Layer 5 of a small transformer language model trained on English Wikipedia (14 layers, counted from 0, width 96).
A neuron's activation on a vector x is SiLU(gate . x) times (in . x), where the dot is the dot product.
The model reads these tokens: "ous" " m" "iss" "ions" " g" "ave" " w" "ay" " to" " an" " in" "stit" "ut" "ional" "ized" " C" "ath" "ol" "ic" " p" "res" "ence" "." " This" " l" "ate" " d" "ate" " had" " more"

The vector x that enters this layer's MLP at each token. A number n stands for (n - 500) times 0.004.
0 "ous": 400,613,378,378,609,482,483,510,441,611,695,391,497,521,627,465,437,540,427,550,620,588,708,598,566,622,414,683,583,608,876,583,541,427,429,408,393,415,457,548,472,489,463,407,510,252,438,578,130,533,556,271,392,326,581,682,652,322,527,510,424,408,593,645,359,322,289,564,439,326,432,393,237,395,122,459,549,507,497,466,428,400,474,490,477,407,615,563,732,668,673,608,653,810,638,515
1 " m": 384,444,595,416,743,617,475,534,477,512,668,493,352,393,727,542,364,544,623,498,436,462,639,664,506,443,483,670,448,557,866,450,661,536,430,592,461,489,635,768,743,393,415,449,522,320,333,387,406,486,503,244,431,450,483,551,580,446,567,678,429,508,660,621,429,549,447,390,470,173,367,669,514,231,335,291,660,635,559,375,568,355,382,456,444,513,398,637,663,576,558,449,532,382,834,563
2 "iss": 618,507,641,563,659,390,636,319,524,555,436,507,356,508,629,538,92,446,436,523,268,371,731,559,626,540,446,663,412,597,701,324,403,533,405,702,519,604,797,641,516,303,447,343,593,384,514,550,270,414,353,453,338,478,701,589,367,421,618,571,285,430,357,803,689,668,434,316,380,270,417,462,541,310,295,370,329,549,613,547,300,575,576,525,370,709,601,537,605,565,658,474,842,440,632,251
3 "ions": 366,501,464,476,545,593,418,547,443,568,480,393,525,528,689,300,140,484,548,407,524,558,595,445,474,615,395,726,289,495,703,304,589,536,507,530,631,619,413,603,479,551,283,596,595,494,231,568,220,502,632,322,473,443,346,742,586,401,539,319,453,455,597,737,530,585,483,562,713,400,415,386,314,269,227,511,393,509,455,367,459,300,306,418,387,501,708,550,746,557,767,530,669,558,743,452
4 " g": 388,279,566,372,406,567,472,458,589,487,697,430,376,569,527,634,385,572,734,410,515,486,617,673,428,681,409,602,430,699,869,525,711,660,413,490,468,514,678,660,685,419,419,582,386,309,305,485,431,506,616,297,431,671,397,552,419,510,633,546,493,484,703,561,325,559,535,494,602,357,568,649,431,308,373,326,571,432,596,326,372,398,361,482,561,653,446,616,546,641,816,513,664,402,907,400
5 "ave": 521,512,460,343,622,424,789,433,675,646,502,412,377,316,641,493,266,521,576,429,533,470,450,322,442,746,489,724,645,371,792,411,357,475,352,475,455,516,621,601,383,691,225,477,472,497,597,376,370,461,735,226,515,499,291,503,752,486,552,505,384,303,509,672,577,603,356,551,613,516,571,355,503,449,387,215,343,590,528,566,527,639,277,389,287,538,324,361,577,587,491,770,564,548,726,545
6 " w": 409,381,657,448,814,649,619,554,449,532,745,527,340,406,626,543,316,517,685,517,537,482,552,685,390,650,386,600,433,588,827,581,516,650,427,400,533,464,608,772,711,403,530,531,372,337,348,339,161,475,471,314,446,685,393,477,632,320,577,519,303,601,559,538,502,526,457,300,673,358,555,700,450,238,540,311,579,448,532,329,625,425,407,483,415,528,372,673,631,634,742,421,611,369,561,440
7 "ay": 350,540,651,305,799,486,424,464,607,719,546,417,305,447,630,453,172,383,448,561,377,389,630,372,298,614,475,668,676,411,698,356,533,555,321,537,571,657,618,482,408,674,547,377,569,661,540,499,258,563,509,293,343,299,302,640,467,259,318,524,234,578,577,580,485,506,339,367,737,573,583,617,326,420,513,336,320,433,446,442,616,409,488,333,138,590,421,431,728,672,529,745,480,208,653,560
8 " to": 454,361,573,439,772,277,491,398,626,504,669,333,457,443,725,353,400,608,476,471,472,518,511,533,351,508,584,765,384,557,761,468,707,547,638,572,391,459,706,615,363,546,674,649,554,529,496,351,308,394,627,247,425,549,511,403,579,362,407,388,483,508,673,510,455,430,453,505,709,512,398,437,494,181,378,251,410,479,351,428,537,691,336,366,405,523,573,548,642,491,527,619,707,394,849,576
9 " an": 519,441,519,309,733,519,414,349,453,500,567,489,593,612,603,413,435,556,528,481,609,495,647,321,475,437,645,638,440,400,868,484,600,320,605,576,444,397,661,654,571,345,549,659,444,440,406,505,441,498,434,20,357,661,594,587,477,325,580,563,370,521,572,645,483,562,577,614,673,413,146,700,551,565,405,275,412,521,703,578,718,567,399,345,442,634,414,512,500,495,548,433,666,371,862,561
10 " in": 403,354,621,481,807,429,504,425,482,535,546,468,549,578,707,478,330,498,414,464,579,450,654,430,492,539,481,856,539,859,720,591,429,434,625,559,470,498,659,702,474,482,699,549,416,376,360,287,219,327,497,367,335,526,553,601,555,587,525,414,442,584,826,362,576,294,368,561,575,470,292,460,585,251,448,272,432,578,631,585,550,649,268,435,409,420,470,586,378,481,574,449,649,549,802,462
11 "stit": 514,308,518,454,707,222,623,386,426,300,341,428,562,616,670,623,326,535,569,398,669,601,560,497,399,444,475,454,306,603,884,622,291,482,450,348,444,514,526,584,553,337,668,504,552,367,465,544,288,438,425,321,274,355,398,630,616,239,691,743,481,483,468,620,312,638,574,481,451,556,554,369,334,500,399,435,637,624,592,369,465,515,88,483,379,428,568,510,648,375,456,497,458,656,915,567
12 "ut": 522,238,440,399,674,479,542,403,400,518,488,384,232,550,623,451,312,438,466,627,633,331,529,635,636,700,396,608,520,583,919,439,356,527,393,623,401,604,577,586,352,520,474,433,432,495,494,540,446,275,327,512,246,413,572,596,513,225,187,508,694,417,434,614,407,627,452,432,457,438,489,131,270,523,188,592,362,376,486,414,299,554,521,599,438,289,731,537,712,278,400,639,651,700,544,453
13 "ional": 470,598,645,476,492,492,550,310,205,406,658,513,479,722,579,384,328,573,432,530,604,453,662,483,414,552,600,664,536,526,724,475,396,440,382,352,389,690,432,578,514,385,423,618,521,544,259,479,246,606,643,223,452,567,597,583,590,438,338,560,584,508,541,774,299,373,353,431,553,430,386,390,195,497,136,536,468,512,537,278,612,486,304,496,418,393,744,479,658,449,471,550,644,631,722,720
14 "ized": 290,593,448,367,856,483,560,383,479,599,537,287,325,433,644,292,442,541,426,498,640,640,534,486,373,715,493,578,654,413,878,607,536,429,470,507,426,504,455,604,569,426,450,406,634,376,555,369,217,364,641,277,454,430,628,598,549,345,515,472,562,358,543,508,332,504,288,718,541,405,496,432,399,395,247,394,395,533,365,379,658,447,417,358,428,312,701,508,711,690,688,595,601,656,841,570
15 " C": 643,460,641,645,531,482,595,348,514,595,432,332,457,638,527,589,545,477,648,407,563,669,578,706,380,650,442,570,409,555,825,441,465,559,565,594,517,583,526,882,545,453,605,596,431,591,375,308,309,415,586,326,377,620,528,526,474,487,549,759,465,451,663,476,329,662,428,426,669,299,481,554,590,548,283,300,490,552,451,431,585,283,372,486,447,449,425,571,698,640,692,395,410,498,830,500
16 "ath": 616,478,563,517,592,528,644,310,629,539,326,697,383,719,546,734,119,547,543,298,542,641,458,599,472,780,308,494,720,730,674,325,411,512,404,705,268,426,634,459,522,627,280,266,508,457,405,449,532,322,380,302,564,496,656,471,402,352,499,603,533,619,673,533,440,778,625,213,442,436,478,580,771,450,501,429,506,448,323,280,732,456,304,616,391,555,369,412,537,394,692,576,720,405,751,428
17 "ol": 432,434,509,696,856,596,645,399,590,592,234,555,476,431,700,707,338,574,481,410,819,572,480,667,765,569,338,485,450,599,660,544,499,323,463,710,374,537,412,598,644,591,495,555,456,563,260,647,485,366,224,288,485,354,672,411,715,338,490,617,275,483,576,752,383,790,412,259,436,521,418,341,457,433,427,606,445,519,345,331,454,393,571,562,530,435,651,615,352,544,285,536,607,542,774,686
18 "ic": 451,423,591,525,811,512,521,227,338,546,453,442,585,581,580,529,485,517,735,414,651,451,610,691,320,594,738,583,514,481,789,522,530,411,526,650,418,467,376,551,491,430,313,506,582,454,300,645,305,492,566,310,440,521,848,624,554,449,372,550,588,488,569,676,447,481,684,207,402,368,474,255,491,616,267,648,356,647,240,547,489,229,628,473,383,512,564,391,681,549,663,356,685,738,771,695
19 " p": 381,348,519,553,636,710,696,434,585,405,666,438,381,459,673,581,442,503,713,240,527,500,464,515,305,400,546,612,568,683,685,460,547,651,475,624,561,433,503,739,696,604,545,566,408,292,447,308,377,484,515,170,395,566,442,663,550,466,387,717,310,436,487,563,417,476,533,301,579,360,352,563,364,482,387,277,536,580,518,322,511,514,375,635,572,496,421,665,817,544,629,376,502,309,848,540
20 "res": 615,148,338,575,831,412,584,417,479,527,383,409,379,581,659,704,68,382,646,775,559,577,719,292,492,579,211,656,483,618,725,413,502,461,639,652,352,317,678,506,624,379,428,753,578,435,439,415,440,358,517,389,435,498,406,754,601,466,478,395,331,590,482,509,576,545,457,417,449,463,205,628,346,265,374,433,525,531,684,635,413,466,463,545,728,376,557,476,624,643,514,597,587,451,734,466
21 "ence": 264,329,694,347,560,498,377,376,481,578,369,407,378,439,717,350,113,462,479,558,524,596,530,269,456,728,601,549,459,422,771,406,425,457,337,382,513,605,487,558,455,428,326,591,638,469,347,660,404,624,578,296,363,366,484,691,429,502,404,254,563,395,680,694,542,508,478,442,601,404,513,283,301,336,337,504,416,334,497,475,257,351,457,557,529,580,616,538,724,525,477,495,592,654,925,619
22 ".": 308,480,393,534,557,296,487,231,687,515,469,541,413,636,635,526,329,664,638,430,647,576,468,536,251,562,529,706,538,466,650,654,606,414,570,456,566,590,576,745,527,465,569,347,495,372,460,500,348,542,586,411,318,497,507,797,491,365,447,430,383,441,664,597,353,476,262,581,705,305,440,207,398,183,301,311,680,495,423,606,562,553,525,372,261,507,405,471,589,468,565,429,394,346,651,582
23 " This": 379,573,635,472,590,430,414,506,552,598,792,520,612,732,599,448,415,664,660,489,613,337,647,358,469,741,407,703,496,288,865,460,506,496,688,666,511,618,587,549,409,400,399,402,447,477,485,504,407,565,477,378,521,397,669,589,491,294,475,410,554,386,632,443,630,705,403,730,715,332,341,500,442,472,216,330,417,546,533,505,784,537,568,648,352,737,526,567,679,626,515,517,558,491,803,565
24 " l": 461,339,550,531,768,458,452,425,619,532,650,550,506,426,509,641,524,482,601,533,611,492,402,490,395,552,481,802,550,508,905,532,692,636,519,497,379,558,589,826,614,421,375,483,323,394,448,404,312,455,499,335,585,522,545,595,639,316,474,602,370,463,631,742,506,683,403,503,503,368,392,656,351,350,403,367,610,448,486,398,411,430,342,504,550,718,382,715,597,604,641,350,511,345,910,619
25 "ate": 405,616,602,541,826,351,441,335,435,703,599,327,431,671,590,504,392,369,626,738,532,562,420,273,563,671,503,714,783,335,594,354,436,356,591,469,390,460,633,616,522,931,587,617,652,399,476,474,375,562,521,144,515,505,509,603,464,80,727,488,515,475,607,457,478,527,450,580,580,429,341,542,488,392,449,409,614,526,284,588,351,574,327,342,366,413,501,395,619,815,673,429,529,650,760,462
26 " d": 455,290,494,607,687,500,524,503,455,412,587,325,454,539,634,520,469,573,533,509,522,555,570,617,346,592,390,751,516,594,850,663,663,650,414,437,486,515,558,788,604,514,350,395,342,454,350,354,289,514,577,408,370,561,550,599,438,370,492,744,536,572,565,775,458,778,363,443,556,372,512,644,499,338,482,266,497,372,484,267,623,398,503,531,571,529,593,752,641,606,722,380,504,482,847,480
27 "ate": 368,388,498,378,434,446,479,320,588,749,361,349,378,608,716,464,194,454,639,572,568,548,392,193,526,703,396,617,554,394,844,270,527,341,499,636,387,682,619,519,536,736,367,459,667,419,413,512,476,632,623,347,394,468,317,475,572,232,699,447,611,309,491,485,442,566,400,339,656,621,424,448,339,294,456,433,606,527,165,420,400,562,54,435,429,559,559,443,676,744,584,518,608,604,725,656
28 " had": 375,436,348,580,520,334,550,486,648,601,645,456,332,368,571,426,296,555,525,316,461,477,407,297,522,822,525,576,480,517,724,742,468,569,592,559,489,537,596,655,451,594,322,582,639,493,397,290,370,355,547,295,285,570,597,479,718,345,108,415,564,643,600,560,514,543,343,417,738,552,373,443,528,264,414,285,521,478,747,347,653,370,270,421,418,458,689,632,538,667,742,565,496,351,639,571
29 " more": 290,641,344,365,453,610,476,446,351,504,672,344,440,635,677,290,393,601,404,523,598,532,535,459,471,709,578,580,608,345,787,692,506,355,426,254,536,362,288,500,597,495,571,434,289,592,229,325,196,378,446,234,423,734,588,603,617,455,505,470,392,368,446,760,436,544,420,533,731,348,372,588,580,400,489,405,431,552,635,451,698,599,459,560,508,638,625,625,766,600,632,605,731,496,647,550

Each question shows the input weights of one neuron of the MLP. A number n stands for (n - 500) times 0.0017.

n7 gate: 485,463,587,348,427,616,553,360,509,353,448,392,497,548,383,543,573,605,509,271,518,596,585,363,500,554,570,576,714,602,376,526,393,439,515,351,421,538,408,586,617,442,436,375,550,554,591,532,600,643,585,584,583,485,512,349,448,451,373,544,471,277,404,397,523,373,312,630,391,545,455,392,460,488,512,509,503,549,423,485,653,476,512,281,671,620,514,424,700,500,703,555,537,451,462,447
n7 in: 425,465,400,678,517,605,553,558,463,511,717,580,506,416,564,688,575,529,348,401,336,494,520,334,609,476,478,553,492,536,539,503,539,408,460,579,304,564,591,574,471,362,461,432,389,459,609,449,385,530,555,384,590,522,665,517,470,607,459,584,467,519,495,380,385,596,427,808,357,491,474,444,446,412,585,503,525,619,527,540,547,500,609,443,497,739,577,489,534,511,413,397,565,442,622,534
On which token does it fire most? 14 "ized"

n27 gate: 658,744,290,335,623,686,348,475,471,382,489,507,467,531,433,493,433,500,504,593,596,549,585,293,433,483,245,366,553,377,431,475,409,394,343,353,534,560,496,619,565,437,542,245,493,558,539,372,394,472,460,668,514,405,636,547,635,652,469,649,493,458,490,514,327,575,298,531,421,625,522,454,428,594,202,627,368,444,548,622,294,395,489,522,627,391,479,588,408,409,397,405,363,166,560,710
n27 in: 677,485,613,420,457,372,411,454,444,346,381,349,535,533,574,521,393,384,457,428,584,613,688,482,528,553,518,402,451,613,670,491,351,423,484,334,609,451,728,406,342,552,646,479,484,593,417,636,392,554,481,360,638,552,476,358,467,666,427,441,464,427,500,536,181,578,497,518,572,397,570,531,411,433,459,522,470,534,387,506,409,623,738,342,462,534,600,488,475,378,543,561,455,245,433,429
On which token does it fire most? 13 "ional"

n33 gate: 480,680,497,439,554,476,357,326,704,594,252,416,429,520,497,510,493,472,290,465,555,510,390,443,531,490,538,520,397,469,325,579,733,452,524,549,756,500,375,698,654,368,663,347,385,620,517,645,493,342,429,436,527,603,483,461,440,507,584,294,537,470,560,544,661,535,565,447,460,493,500,497,543,510,476,627,473,391,676,305,608,489,613,180,605,241,561,726,572,361,338,483,666,466,422,576
n33 in: 599,364,608,407,464,626,539,467,613,449,626,506,309,535,545,398,503,324,372,528,396,584,518,429,281,427,736,310,476,410,546,479,578,349,433,755,398,497,561,388,463,608,638,518,445,597,552,531,218,524,494,763,494,667,667,593,455,458,560,573,515,596,462,497,506,625,451,321,471,604,456,591,430,393,445,430,467,482,568,488,497,481,555,463,621,563,473,603,515,635,479,395,459,408,566,576
On which token does it fire most? 29 " more"

n153 gate: 586,634,541,521,510,599,668,493,615,270,568,521,475,383,307,316,565,496,566,514,354,671,590,423,203,550,697,455,410,558,335,596,517,359,319,322,559,603,179,602,747,456,524,453,451,386,617,615,583,520,561,449,527,703,510,713,436,547,575,438,662,265,563,449,422,542,445,543,441,545,525,572,646,456,563,365,585,606,754,462,497,401,497,564,592,349,480,400,583,640,455,609,420,548,407,517
n153 in: 437,435,569,196,424,490,550,550,567,461,652,429,514,416,294,536,265,500,423,409,430,582,500,519,517,484,453,649,553,507,554,523,425,635,520,460,529,563,513,556,276,585,398,487,419,448,686,386,603,412,421,533,630,493,650,544,552,607,592,370,698,254,500,714,370,359,690,567,397,480,273,331,532,474,294,537,369,487,346,348,621,670,690,589,469,682,422,543,380,470,527,434,406,402,480,433
On which token does it fire most, and how strongly? 20 "res", at about 0.34

n344 gate: 595,593,405,338,423,475,302,726,712,590,746,376,522,310,585,668,376,486,532,356,317,479,575,514,386,551,628,359,560,288,569,500,353,345,701,529,565,300,637,586,489,609,475,493,504,497,575,761,546,382,456,377,531,489,437,354,670,490,626,376,587,472,428,330,375,597,425,452,757,694,452,592,411,486,446,401,483,489,466,500,514,475,582,191,416,560,507,319,472,405,504,528,379,291,391,628
n344 in: 431,598,613,365,544,378,453,585,628,531,660,345,520,337,506,304,346,300,503,468,580,444,589,725,494,588,765,516,494,538,579,767,525,500,478,430,297,318,356,410,513,441,519,466,551,436,503,519,541,336,507,603,528,582,649,224,450,466,627,620,413,428,546,269,590,462,427,662,503,446,565,569,500,565,397,358,659,569,451,458,512,542,351,526,442,346,512,478,433,506,560,462,460,550,440,541
On which token does it fire most? 8 " to"

n292 gate: 580,519,705,497,477,520,460,503,314,543,609,459,600,458,380,286,487,466,366,264,520,649,664,523,393,359,533,404,477,583,666,590,503,308,294,436,583,371,530,391,616,543,497,370,463,503,517,534,674,572,486,530,637,640,441,644,356,575,585,623,438,270,536,595,357,355,493,506,376,334,528,480,471,480,653,704,513,652,587,581,378,769,303,486,497,600,575,400,487,572,674,517,302,461,566,379
n292 in: 725,571,525,633,519,541,716,487,458,541,652,601,500,618,427,286,586,542,423,355,468,333,388,463,580,466,503,326,682,364,521,395,456,529,503,581,521,478,510,453,588,635,588,450,455,423,672,622,503,494,302,497,705,611,422,549,534,528,440,726,671,443,586,516,360,397,513,488,649,371,395,589,506,378,523,742,531,491,411,442,362,692,382,435,350,506,431,471,430,355,535,421,519,635,703,446
On which token does it fire most? 20 "res"

n10 gate: 571,536,438,581,664,802,596,348,538,280,574,583,516,555,531,494,571,497,431,569,349,562,497,436,656,440,441,301,385,491,527,547,355,609,374,589,524,503,715,480,615,568,580,427,459,400,681,487,597,497,439,472,491,375,733,436,610,625,497,419,622,196,370,476,436,604,491,461,620,468,526,525,485,356,430,481,518,466,415,642,371,487,672,532,510,345,491,553,331,540,644,577,518,506,599,588
n10 in: 467,473,508,522,417,458,531,338,494,373,363,474,442,451,542,428,556,480,426,463,599,461,438,486,489,570,402,419,601,595,479,492,472,592,560,500,363,494,617,621,419,428,375,467,731,394,497,429,469,437,451,727,593,517,544,396,550,627,376,553,544,511,432,536,538,542,306,324,605,403,558,514,446,558,431,475,209,703,541,571,586,684,517,555,621,587,541,632,610,467,525,589,462,682,606,582
Its three highest activations, in order, are on tokens 2 "iss", 12 "ut", 17 "ol"

n377 gate: 549,522,371,485,421,439,374,618,272,564,580,402,378,559,630,417,736,418,408,678,469,663,569,616,416,541,500,466,393,435,459,698,489,759,438,306,430,496,531,283,261,712,572,418,515,496,638,450,500,721,298,530,750,554,146,264,410,421,451,534,623,583,430,377,507,527,469,544,504,345,346,458,286,425,488,351,368,447,611,403,485,793,423,339,367,458,534,435,347,549,588,318,593,684,641,700
n377 in: 435,468,486,439,396,356,594,551,434,429,551,288,632,475,394,611,420,619,328,622,401,637,369,628,672,525,485,442,475,659,543,435,493,623,724,345,308,525,423,293,615,331,428,521,714,553,635,639,580,639,335,310,607,435,611,421,432,425,453,493,557,349,683,578,560,742,602,419,562,463,609,471,310,307,596,376,464,525,447,633,751,455,719,575,433,431,771,391,434,716,522,349,436,647,496,646
Its three highest activations, in order, are on tokens 19 " p", 25 "ate", 0 "ous"

n126 gate: 599,566,421,550,602,552,588,532,556,330,649,482,749,574,406,358,480,698,399,372,550,500,559,423,468,421,600,360,447,564,701,556,538,447,577,575,503,506,354,382,464,538,581,612,393,446,618,544,453,399,482,689,400,665,607,512,336,465,529,432,339,599,540,451,598,527,541,628,487,527,378,462,616,514,566,426,697,532,474,485,514,422,441,699,630,465,460,509,535,497,515,357,560,361,252,562
n126 in: 517,430,469,665,588,349,477,606,538,508,657,591,678,447,388,373,489,403,457,465,425,497,385,623,339,414,448,420,342,574,556,580,494,409,491,561,602,466,393,443,441,469,526,547,279,450,457,656,483,486,699,441,492,529,556,641,455,447,644,500,402,557,428,531,763,405,503,514,579,381,642,580,511,587,331,437,627,523,536,369,520,412,549,397,762,529,449,523,365,480,575,398,503,404,486,575
On which token does it fire most? 12 "ut"

n22 gate: 534,703,585,374,598,554,425,558,376,701,453,503,338,364,507,524,490,605,589,784,586,293,476,593,743,493,452,459,309,463,433,422,385,361,341,607,608,202,673,471,636,490,436,417,583,454,411,569,664,574,560,679,457,404,399,332,574,614,436,384,497,574,460,373,470,521,589,526,467,351,521,589,441,409,427,175,598,500,692,386,618,441,425,444,496,551,443,650,414,456,493,483,659,513,408,655
n22 in: 540,350,613,396,625,552,380,451,640,310,442,481,490,539,454,400,374,553,686,522,537,482,617,479,401,405,423,531,697,475,477,426,536,469,463,447,388,573,329,432,424,485,494,632,631,458,371,553,586,584,545,415,635,531,558,275,416,602,349,756,611,609,494,536,401,453,608,497,379,497,408,568,375,491,484,494,360,579,589,709,363,585,500,491,367,460,255,660,500,485,308,686,458,488,420,587
On which token does it fire most? 1 " m"

n317 gate: 394,464,711,394,282,427,550,546,325,304,573,626,410,636,657,493,570,405,396,517,382,596,400,520,480,494,490,301,617,255,446,580,293,596,561,608,602,378,730,489,531,536,503,331,378,397,560,443,450,370,455,313,555,407,677,627,542,526,431,477,386,523,613,353,451,476,480,497,372,470,373,467,471,477,365,690,329,338,313,679,490,551,744,510,599,596,487,470,453,553,577,480,688,507,513,527
n317 in: 579,500,660,485,572,425,394,612,423,554,530,425,469,544,625,584,349,628,475,466,571,615,491,536,579,324,619,318,646,482,632,561,461,633,583,525,599,542,309,292,447,470,434,343,710,550,360,460,384,431,535,500,441,674,365,650,476,431,473,482,369,596,700,545,420,528,424,338,344,451,522,579,491,521,590,482,332,388,453,605,641,413,439,678,616,473,611,406,454,518,604,548,456,350,327,558
Its three highest activations, in order, are on tokens 16 "ath", 18 "ic", 29 " more"

n54 gate: 462,575,710,510,557,367,414,500,708,491,567,451,536,522,468,525,350,585,626,649,458,471,571,509,741,404,651,331,497,328,375,379,519,634,594,464,469,421,545,655,493,582,532,534,412,466,715,571,311,491,444,434,494,567,377,464,522,544,418,439,381,611,519,453,534,406,426,581,404,172,546,455,392,610,559,705,570,576,407,396,285,412,526,461,648,532,535,519,381,310,387,741,475,651,583,535
n54 in: 633,556,509,445,597,612,506,406,531,542,461,556,519,295,378,714,415,506,614,574,336,618,427,518,549,326,515,655,628,543,444,360,554,643,497,447,450,582,475,394,347,319,515,607,587,485,506,497,524,557,677,657,500,570,536,544,530,279,623,473,479,446,518,357,673,380,546,571,516,599,292,439,432,353,407,601,479,560,701,655,638,534,469,384,538,603,401,451,534,479,469,700,577,524,624,647
On which token does it fire most? 26 " d"

n346 gate: 394,655,534,418,305,486,552,452,584,293,627,472,375,537,728,439,528,398,559,483,580,431,576,365,361,493,462,562,410,404,290,648,469,562,486,689,477,541,535,558,436,674,418,487,633,389,382,643,652,649,439,531,601,756,201,195,405,432,269,652,547,415,386,625,436,395,500,427,415,489,468,455,433,469,486,680,353,562,594,468,527,581,517,496,319,761,622,479,611,486,295,401,574,466,490,483
n346 in: 352,401,607,423,448,540,423,389,428,239,420,402,506,500,658,573,583,519,444,453,466,614,677,518,267,488,565,509,435,710,453,574,555,568,456,641,473,429,607,484,503,310,448,491,509,428,553,690,395,567,522,497,452,590,293,223,454,597,555,531,276,491,524,539,597,397,450,614,559,560,410,497,398,284,418,519,433,509,422,538,482,747,435,459,506,552,500,336,472,567,347,285,530,558,414,528
On which token does it fire most? 13 "ional"

n122 gate: 531,699,699,699,574,375,496,586,671,616,340,629,342,370,386,496,461,488,563,663,480,430,315,596,453,485,563,265,669,688,317,496,302,422,341,659,530,656,325,306,500,457,656,324,548,492,787,322,602,677,691,450,462,319,403,641,600,531,388,673,704,628,226,396,588,492,331,663,613,528,301,531,530,407,592,653,605,496,561,337,558,564,465,702,577,520,446,786,551,527,413,434,527,488,508,753
n122 in: 552,529,529,503,617,598,549,543,550,432,598,625,643,548,602,513,369,339,357,633,400,418,391,452,424,414,536,572,592,624,568,523,445,598,497,410,639,484,377,698,483,412,542,602,567,289,510,414,477,361,422,256,735,375,400,598,542,574,325,513,555,328,554,609,587,473,266,468,247,517,582,441,465,655,366,609,594,435,647,660,610,564,658,537,429,533,523,457,302,188,520,588,388,536,477,470
On which token does it fire most? 27 "ate"

n30 gate: 486,600,335,412,454,612,560,595,367,281,380,384,723,534,571,517,683,525,482,263,514,458,170,462,361,428,571,391,592,641,481,489,497,317,736,550,636,440,346,425,507,549,293,662,532,534,560,371,738,486,570,612,445,702,420,536,535,556,667,340,500,441,665,649,476,486,692,325,515,536,705,528,517,413,259,390,584,500,404,331,371,543,415,442,398,412,396,465,361,504,357,549,472,476,528,325
n30 in: 403,675,485,521,591,434,467,369,426,473,415,431,418,533,518,271,503,612,611,528,682,669,338,414,347,524,610,506,372,697,437,348,599,546,380,655,672,651,481,571,606,554,503,645,488,464,634,549,506,518,443,660,631,460,497,616,431,458,560,457,372,566,586,375,697,429,527,571,516,617,689,476,635,503,528,619,596,506,630,450,380,615,372,584,394,542,422,369,537,446,451,349,417,458,624,580
On which token does it fire most, and how strongly? 0 "ous", at about 0.4

n57 gate: 502,567,488,646,519,319,457,429,442,454,516,580,591,383,604,442,550,645,548,452,502,354,453,475,483,564,294,519,474,476,410,483,320,465,562,608,448,399,555,527,456,317,533,652,370,534,445,352,543,488,569,390,491,578,554,422,502,514,554,415,461,565,518,519,521,447,493,459,444,433,642,394,473,502,389,595,582,488,431,512,470,558,526,447,519,399,463,429,452,453,550,481,433,645,401,405
n57 in: 430,641,516,457,457,516,575,489,606,478,577,505,462,522,411,446,486,516,489,438,466,541,534,358,436,548,484,505,486,620,515,548,484,378,486,482,574,412,551,531,495,417,565,509,429,520,507,447,543,338,585,578,664,532,554,409,453,333,491,393,520,540,568,420,453,351,432,414,505,581,516,346,531,547,424,584,560,435,663,461,473,414,625,458,642,385,471,398,582,610,420,414,493,598,511,575
On which token does it fire most? 26 " d"

n6 gate: 300,460,535,370,674,298,551,532,539,181,535,379,421,475,609,550,433,389,542,422,258,551,593,403,615,531,564,319,529,389,576,630,522,379,387,503,534,557,396,524,520,374,582,612,552,438,462,545,532,412,586,566,394,350,352,365,459,412,440,497,516,547,614,441,406,622,545,691,337,587,715,446,577,569,471,692,349,377,407,620,531,448,631,585,461,560,534,599,574,468,529,392,478,249,379,458
n6 in: 382,613,470,447,509,547,634,426,458,585,391,552,408,364,583,400,633,448,290,479,497,411,700,515,464,494,518,687,425,408,390,595,512,530,533,391,412,592,621,387,631,612,432,581,376,644,262,500,518,290,414,571,395,667,500,485,558,442,564,488,331,591,367,462,584,461,634,624,655,440,577,503,351,474,615,488,321,556,716,524,430,433,524,442,445,370,480,506,395,512,437,618,462,418,429,545
Its three highest activations, in order, are on tokens 7 "ay", 16 "ath", 27 "ate"

n106 gate: 545,497,653,532,694,579,462,679,412,494,503,467,603,459,670,620,621,792,452,386,649,513,461,566,468,741,632,436,442,436,556,356,548,551,597,546,463,599,666,547,401,490,506,406,669,344,522,458,584,428,344,525,372,567,525,401,450,425,459,506,516,509,491,535,657,322,432,441,483,549,473,442,348,352,445,715,623,589,385,461,380,356,365,556,602,557,405,503,271,192,419,455,431,402,443,461
n106 in: 527,467,470,445,488,555,485,662,472,527,561,591,525,408,405,588,540,654,568,777,686,375,288,560,586,565,356,482,485,418,483,635,679,595,748,559,444,573,649,662,547,618,409,407,537,497,497,624,466,677,541,594,491,469,533,484,527,311,621,362,491,343,470,563,446,512,500,438,536,488,452,540,556,711,553,531,355,731,464,304,409,751,396,437,324,573,506,488,500,518,506,479,521,464,415,478
Its three highest activations, in order, are on tokens 17 "ol", 24 " l", 20 "res"

n125 gate: 450,393,741,373,562,743,488,432,509,430,400,642,362,578,550,418,532,464,482,479,359,526,426,529,696,306,405,409,414,482,583,706,696,373,500,464,676,538,608,459,561,424,535,460,422,641,479,482,408,723,457,526,462,450,555,579,459,625,570,524,651,520,552,459,445,449,441,652,421,641,619,417,543,491,389,509,477,342,543,398,351,675,435,588,524,565,488,630,556,567,506,433,572,517,529,381
n125 in: 660,571,327,373,460,468,565,478,742,532,516,478,314,492,527,508,535,639,390,442,448,370,440,420,377,411,503,310,396,470,465,451,513,411,571,550,466,621,558,451,464,524,341,545,472,413,582,615,435,540,410,489,543,541,463,438,407,569,454,522,476,567,500,590,471,503,557,476,584,588,489,508,392,321,658,623,562,575,408,528,470,553,473,670,344,365,409,687,459,417,434,511,556,572,695,653
On which two tokens does it fire most, strongest first? 21 "ence", 25 "ate"

n117 gate: 426,578,494,640,472,591,566,703,451,432,429,509,509,528,474,526,592,538,659,669,398,354,457,480,561,445,327,537,549,606,400,417,443,652,596,582,354,791,407,515,485,520,440,441,590,416,471,425,497,458,678,474,494,419,780,385,472,523,554,575,416,415,486,396,500,468,488,583,518,459,545,609,589,557,637,480,579,557,461,439,412,594,543,473,488,717,424,365,468,688,471,546,475,449,729,448
n117 in: 495,462,524,563,570,522,401,471,655,607,413,622,490,394,471,462,672,597,436,554,448,558,432,626,466,638,566,502,502,384,629,478,428,415,412,512,554,486,658,426,425,558,493,531,475,568,429,434,444,464,497,495,583,607,541,408,448,483,555,716,345,570,585,548,488,414,446,613,521,626,445,595,448,588,381,563,500,558,413,641,589,510,454,595,325,524,505,549,629,579,500,553,455,388,437,493
Its three highest activations, in order, are on tokens 23 " This", 25 "ate", 24 " l"